Layer 8 of a small transformer language model trained on English Wikipedia (11 layers, counted from 0, width 128). Numbers have three digits each and are written without spaces.
Take only the direct path to the model's output, skipping the later layers: a vector added to the residual stream pushes a token's score in proportion to its dot product with that token's output vector.

Output vectors of the tokens that the questions are about. A number n stands for (n - 500) times 0.003.
"ust": 548519487577630307557284525357641424574557436512558670577294670458538411459416306587628558685493525389541511348486595476388855621532422506313512493500547574530597339408659425565709542278361373567497422513651575647669621496484477375457398301536558617378516593645403559513522687317484429538548279628424310481528412684649482458454520556599461563405429564318397384507405458639461568421407
"so": 427438537459478625308415573509491602308509381491332542560523566627408696543477534501652558689456477499518514484308565578595700459577468354510463661432447534588589720166581485537671342566382437487551399332531502455535467392234392497669472630417545428746485516608559443290491494540499431454329366469288382548627468549787655475447518662517408541512402424491377614543525510587265638445719
"a": 456564511586534551453381674593479465351418586575557397568481544538503498430405473392572614468483450301422416646475525627567489343466464390580529431515547411567477684400471524376691590514341469531442445586510501411449523466564428513405413582477482565481497468537605532538511480574471501342504443448628591467449521567418538420582469437596616550489528507483560424489463534488546495505612
"nd": 500445546567554510715427565500546630482538215412373490407368582609439651678285624552572450665531488217453456329612525483517676325546393515438530436525697741448431394459539567624568574462429457574663464429331478507412469461427413480683535289560535722453489522557415488437579574519536592732421551617648251489546432437447322381376712653583445395428472506568397406683550566476388345468434
"O": 446404436475520556556566498586536528287475486557553565527426478511466500566593403494526513513489562395420587467443479450308768564471382541466371548475559506544546410439577415561539505361406485529467494546580473411293501602361392507538548602521595587527603417451669487430581421578568435561440444379429429485468477484544479558533617572653516482624418687554512390509476518421510429671434
"w": 375410459447563557434323481341612589317637474559656398484445466594309535522455533374555506366459579645496425499385577450470472418646511519441549619496509539675378401439559673693481508720400418392565518605506545519522539499544400316605598516488650446337435647540531540482613409504470543659499529576456520468473471530569610515492411396482581637321480439311408383556505581517515446512503
"ts": 310297682622402721463361728576423501475494455503466424650543492360384399645587525398638288465519541380421325429349446395574748492520293452601646358542542277651628454560440483486693339332477452433669577411535598456374479278388649501562504588542544640547628499662401628412455595477711604443420412462430345558627451489665484300435620471467417737685437370675485440664603639388353477633447
"--": 462623635448434498704469647482531454411390392415530562491446399537385695556518413574580587623458455484488543497400491349467709513521379521455503529545434374491452555497602513430475306475488509590547611608336600399632384429351568448633368540415605477511609692369418497520568355511548411667344530664355337648508421510728403505520625627463408462407324572479439635425615652656472442430373
"ate": 472360506631599657382460616621578311297505543524598489549404718596409571439484507586664704568631576600529538479514457528382607462255356548572501456554447503499568383340609508510712489463442516511554541459485416420440498460418548327411213394683628569324733524534496693378329343340680578441436569401479479705458451394456617451564614365527349377517456581484400493630573514508530583374415
"er": 584554528714589515637393483481615505588366577586646492498585444505624515459450634466594448317576351586573560604450293480539608463515286517465643511469624489474412564447583498670663484529394421561414451556381450445498536578568635493464535525441533428369449495428348544342455459432484518528459472456587378475469393695560351600511520531448515339572498508468318512437450403498524535520521
"est": 629553532433451394655294384411415476465401509500428559469485600667439421509296489478593605392518530672436471621466490441509534487483458485561426672471634530514472281335446527684476399443387504624295496623529474573418484509495618398415461459584620568475430809548535544189506552394701418537432437700630394593629634565550546429507520512475422392447457389597366467688501585597548500405516
"ter": 457567607438653741486392485486321546437523448464714475449625469456533762422442522384676445491408597372449325516272302419554587392534396505364635458421509553546718497527436553534580375587457444534679605362467436373408456485453492547733490501587682452419321315665447597452529620471605598566457298616447245415581267341550455536657549468653646385715488469521402431592670643622300549467478
"ated": 427559484475440596422337674582696379559404465432327583601410596654521576462566587580731684522467636474672356474483508404279514583224426445511525407570485309503456487323567566538663580493442598444443543364557490304460353515531379366583273479496657577454337555564576690328501287552731554479489670452443329647404526649561403549530724415599398709466444363396441318669496454507514663622435
"왕": 367536488473467526612324828486589459268480343450591603648331494470281751628315298509977582646540709507393507271427470481429830232535448335180453507451709528595530329295485497528814338480441794870815740448564597359427550339435522381612323441316753646629438742401439584281846340335761535726305371517364048663535456405644274514313618490575543649688081632474051488702776604410381457387502
" he": 489472370408486523571431577435443444482466410514491449573386594507400568631473460433559515522435638599541594377600509469520553590462548573480475418535508547574463592368448561451697465607561534510589490445542493554477338585458441564500552584379681399581525513426601582400520550343374407490535520466468373484410462440655434419341482509424722481540434517440599509573507466504364591624442

Each question shows what one neuron of this layer's MLP adds at an activation of 1. A number n stands for (n - 500) times 0.0025.

n319: 513425521419451516421530432612462455516427543333395418470648426553479391472422554437584434556437449568479446528438482548415496465546358475457461500504621515547486438615436530484539420454623615500566475478546430620504514571530345563565484433418450553455593527449492476438405580620401511373543573411571538422562541448572350460606374619573425622485525422563516661534484629537541370569492
Pushed up most: "ts"

n74: 554584425417496550696526688414537523492427502507504495598529549530509494500542547550543483556513465502385489443514523464551494528571575506590549647509576479446482478658464483475548579469473400542464509425486559395564488476511416446491392545418528555493488493578644500571518521586521448425418560539487482567472508625523446509420485532515420458559384526579595633401538583475433516453532
Which two tokens does it push up most, strongest first? "--", "왕"

n274: 559592397492414391456473561458617561550498417506466470440445577533437640413615479489502437581549430463489346637586498674519525388406500369472517543429523515404428552451431517529496519504552508545498444459567630475498585554525536456504515490502524377430451568432470473460472429504587514512412486598494488645377516469512486500548615438477417357583480490609526451523537481516509507514572
Pushed up most: "왕"

n284: 437398569430383566489571610663555478465487498481518408428552546441441511612573457490564343498385680403528411386482465524519522477502539570561485440492435434447549498511502317522469489445554496593342480441546635601593500440464510610588456522461536571549469540537628519359460518458493334455467481452604500420460522544467513609515507565662509435441706569414582489532404576489481434575437
Pushed down most: "er"

n377: 446611450475483472626402535533488602398450646585596564374417555446383447512406424492479387639569449518552493525561584516458528388461456406456368534533594443472552537589375358476303518467602612573456468460513519520511429480570462426393493455402469468572510371521577359533571550407598425538511539427511597605404427446356481616606557592446488585537446477470655576402584540505434448683593
Pushed up most: "O"

n457: 595670547537473478496484358571549560465460456530528496473421433450487446500522481562483532536446335555483412541555625490495556559466667492477489442533500419531549498530398414505465478603402450640504571491491477440397505560476417450570494405565498547620512517519600441539394428428405522426433472470574551526486519377539428459442502529472595419544448557428437625528588448477519542521545
Pushed down most: "ts"

n102: 475591560608518498535576502408488595475504582542522542502415644518556387513517435484565560410557538410436600490385560508524451529472489562561432513566443420474401393547467388554584529529402569547492430514447496541572536524514546376454477587522569410546285517500491479624460561496516506496333388502574463525571429438619432389525460561510472393566402469612441506444528450516463487469587
Pushed down most: "ated"

n264: 570590500576409640515353498393463488466538614463622535520443576573425485486573504477589350567482463544589351465517517483585470410485480303581504640498650467561456595586625449496455525513616536494601478546541509413432519545510410556473562517484500412463498467376510609431514609482466438447552445384498452475543365491372412543682486538506545498472494422572398434502444498464531488479408
Which two tokens does it push up most, strongest first? "ter", "er"

n61: 517544455485566403516554572619556550354566484382587547542494491445535482593442416493482419488506519610485491536554506569504579452432417438475508623479475461502385414529492379540593561532465375441498491644445431562487462433564481450491659528550476414462437449474455477456580522451450543423411444524600506511466611464462604544471335535481561427516439543582468466361384460435411567558423
Pushed down most: "ated"

n467: 550582613568504530603587631432522449504618467448470440553552520392469506483653424559400437484496461511567439506494496508462474587495544481487604544577520467529419546587502456530500593476390446416498482609606554429483318456478581502567448648462477400500587461523439411451541315583532575552515605611469379498413538568514435421438538474433528512524362557433508481406462485363549517474556
Pushed down most: "est"

n421: 358489390391496557415530530436576480655640458483392604530534526591572498509518427417534506500446348408598477460465452558410595550506529439549500532481406453603482357513485444554578433383271556395580507522358376502449395455527498413407537595514467580594542552409459519703365585517509584420609481508566620534472474572416581485496505476508524399526492513423482513449518473433436522444446
Pushed up most: "ust"

n258: 405538491571451457494508559572475495492424467564420469477521666440559572459451466576470561502629525514561514498529405457561489484485601506457567486480526446558394443484537521593506429538483408571540452584575509362553519500494513320507567459496535498549395623495548561479587509536435492506599493545442488511488506510472414646471500547528610459568576405562440491506578493279525495528512
Pushed up most: "왕"

n253: 443500483585525517532483654518486502510557454622479664477545525492592535589528498482414469436392650506621431398564639363413556474520541537488562498586500498532475543398478449622568515368437467529577533478454455461586641425425558525420486546489484474528628431601479407575500575433550441356534484442592509554355373504520486252478490321579507469502421578469383470387412428525386460498639
Which two tokens does it push up most, strongest first? "ust", "ts"

n349: 456500547493539561406450579611469541584422465491468555463401474505535494510492419555595517410485504493463429590671467420561585363465547391479562526602472455483504588441543451591511506440554553551331469640539511420516524513452531532544478514593482546640437401510480672335419539547481514488470504482513482541516575520439538448543448553509479434435547406481451574513479562405487536588464
Pushed up most: "ated"

n511: 535644556425553530528621539470548513527422408443540417454362575553529547500414378657598422574493397530529472515537555491597509514522452448529500400546457511509611647552478394421400597516588495534422427535487443505547450446678478470356434509391521406560608450488401576530520477659608538460560601458393605515492489546534516509631639534475356659281556588590419418453479546484490378509447
Which two tokens does it push up most, strongest first? "--", "ated"

n254: 527507477267543541489572454444551563423459426534518542532578470496632606573507439386433436513388489411481435523429454441463559419427608532490541556494383588635469488633474457549544483595427359442509642462383507434451391450562684380473481489463496461485453487525417457427508587458522527577502614500448480661488487527535610462511542569380408374485359530463509354554488468619536587386445
Which three tokens does it push up most, strongest first? "ter", "--", "w"

n177: 430500486561463532557393475557654588539446482426482452630540482511496397459458521498515463451515480495576505535488465409440464494615412397453530458431534504459572562490472568418402398495510502555462509537470431529484449531451524518471586451455669549481328509519502541587423564418527504506511457546657498504558364638538469614409509458500558550588520479604418433543443352475527448498489
Pushed down most: "ate"

n29: 553447397463543514557282506546380542414581646524492579518593564520442474455447460568502341492473541462605397500511462471556376435493395421355560585496487512414542596655448536575451535389381387441468561508619506484385514544529506530575559420468600567518461427528322550425445496486519425498561427557516548471459536581578438496333467471477515538447686410454474459471468545427446542508466
Pushed up most: "ter"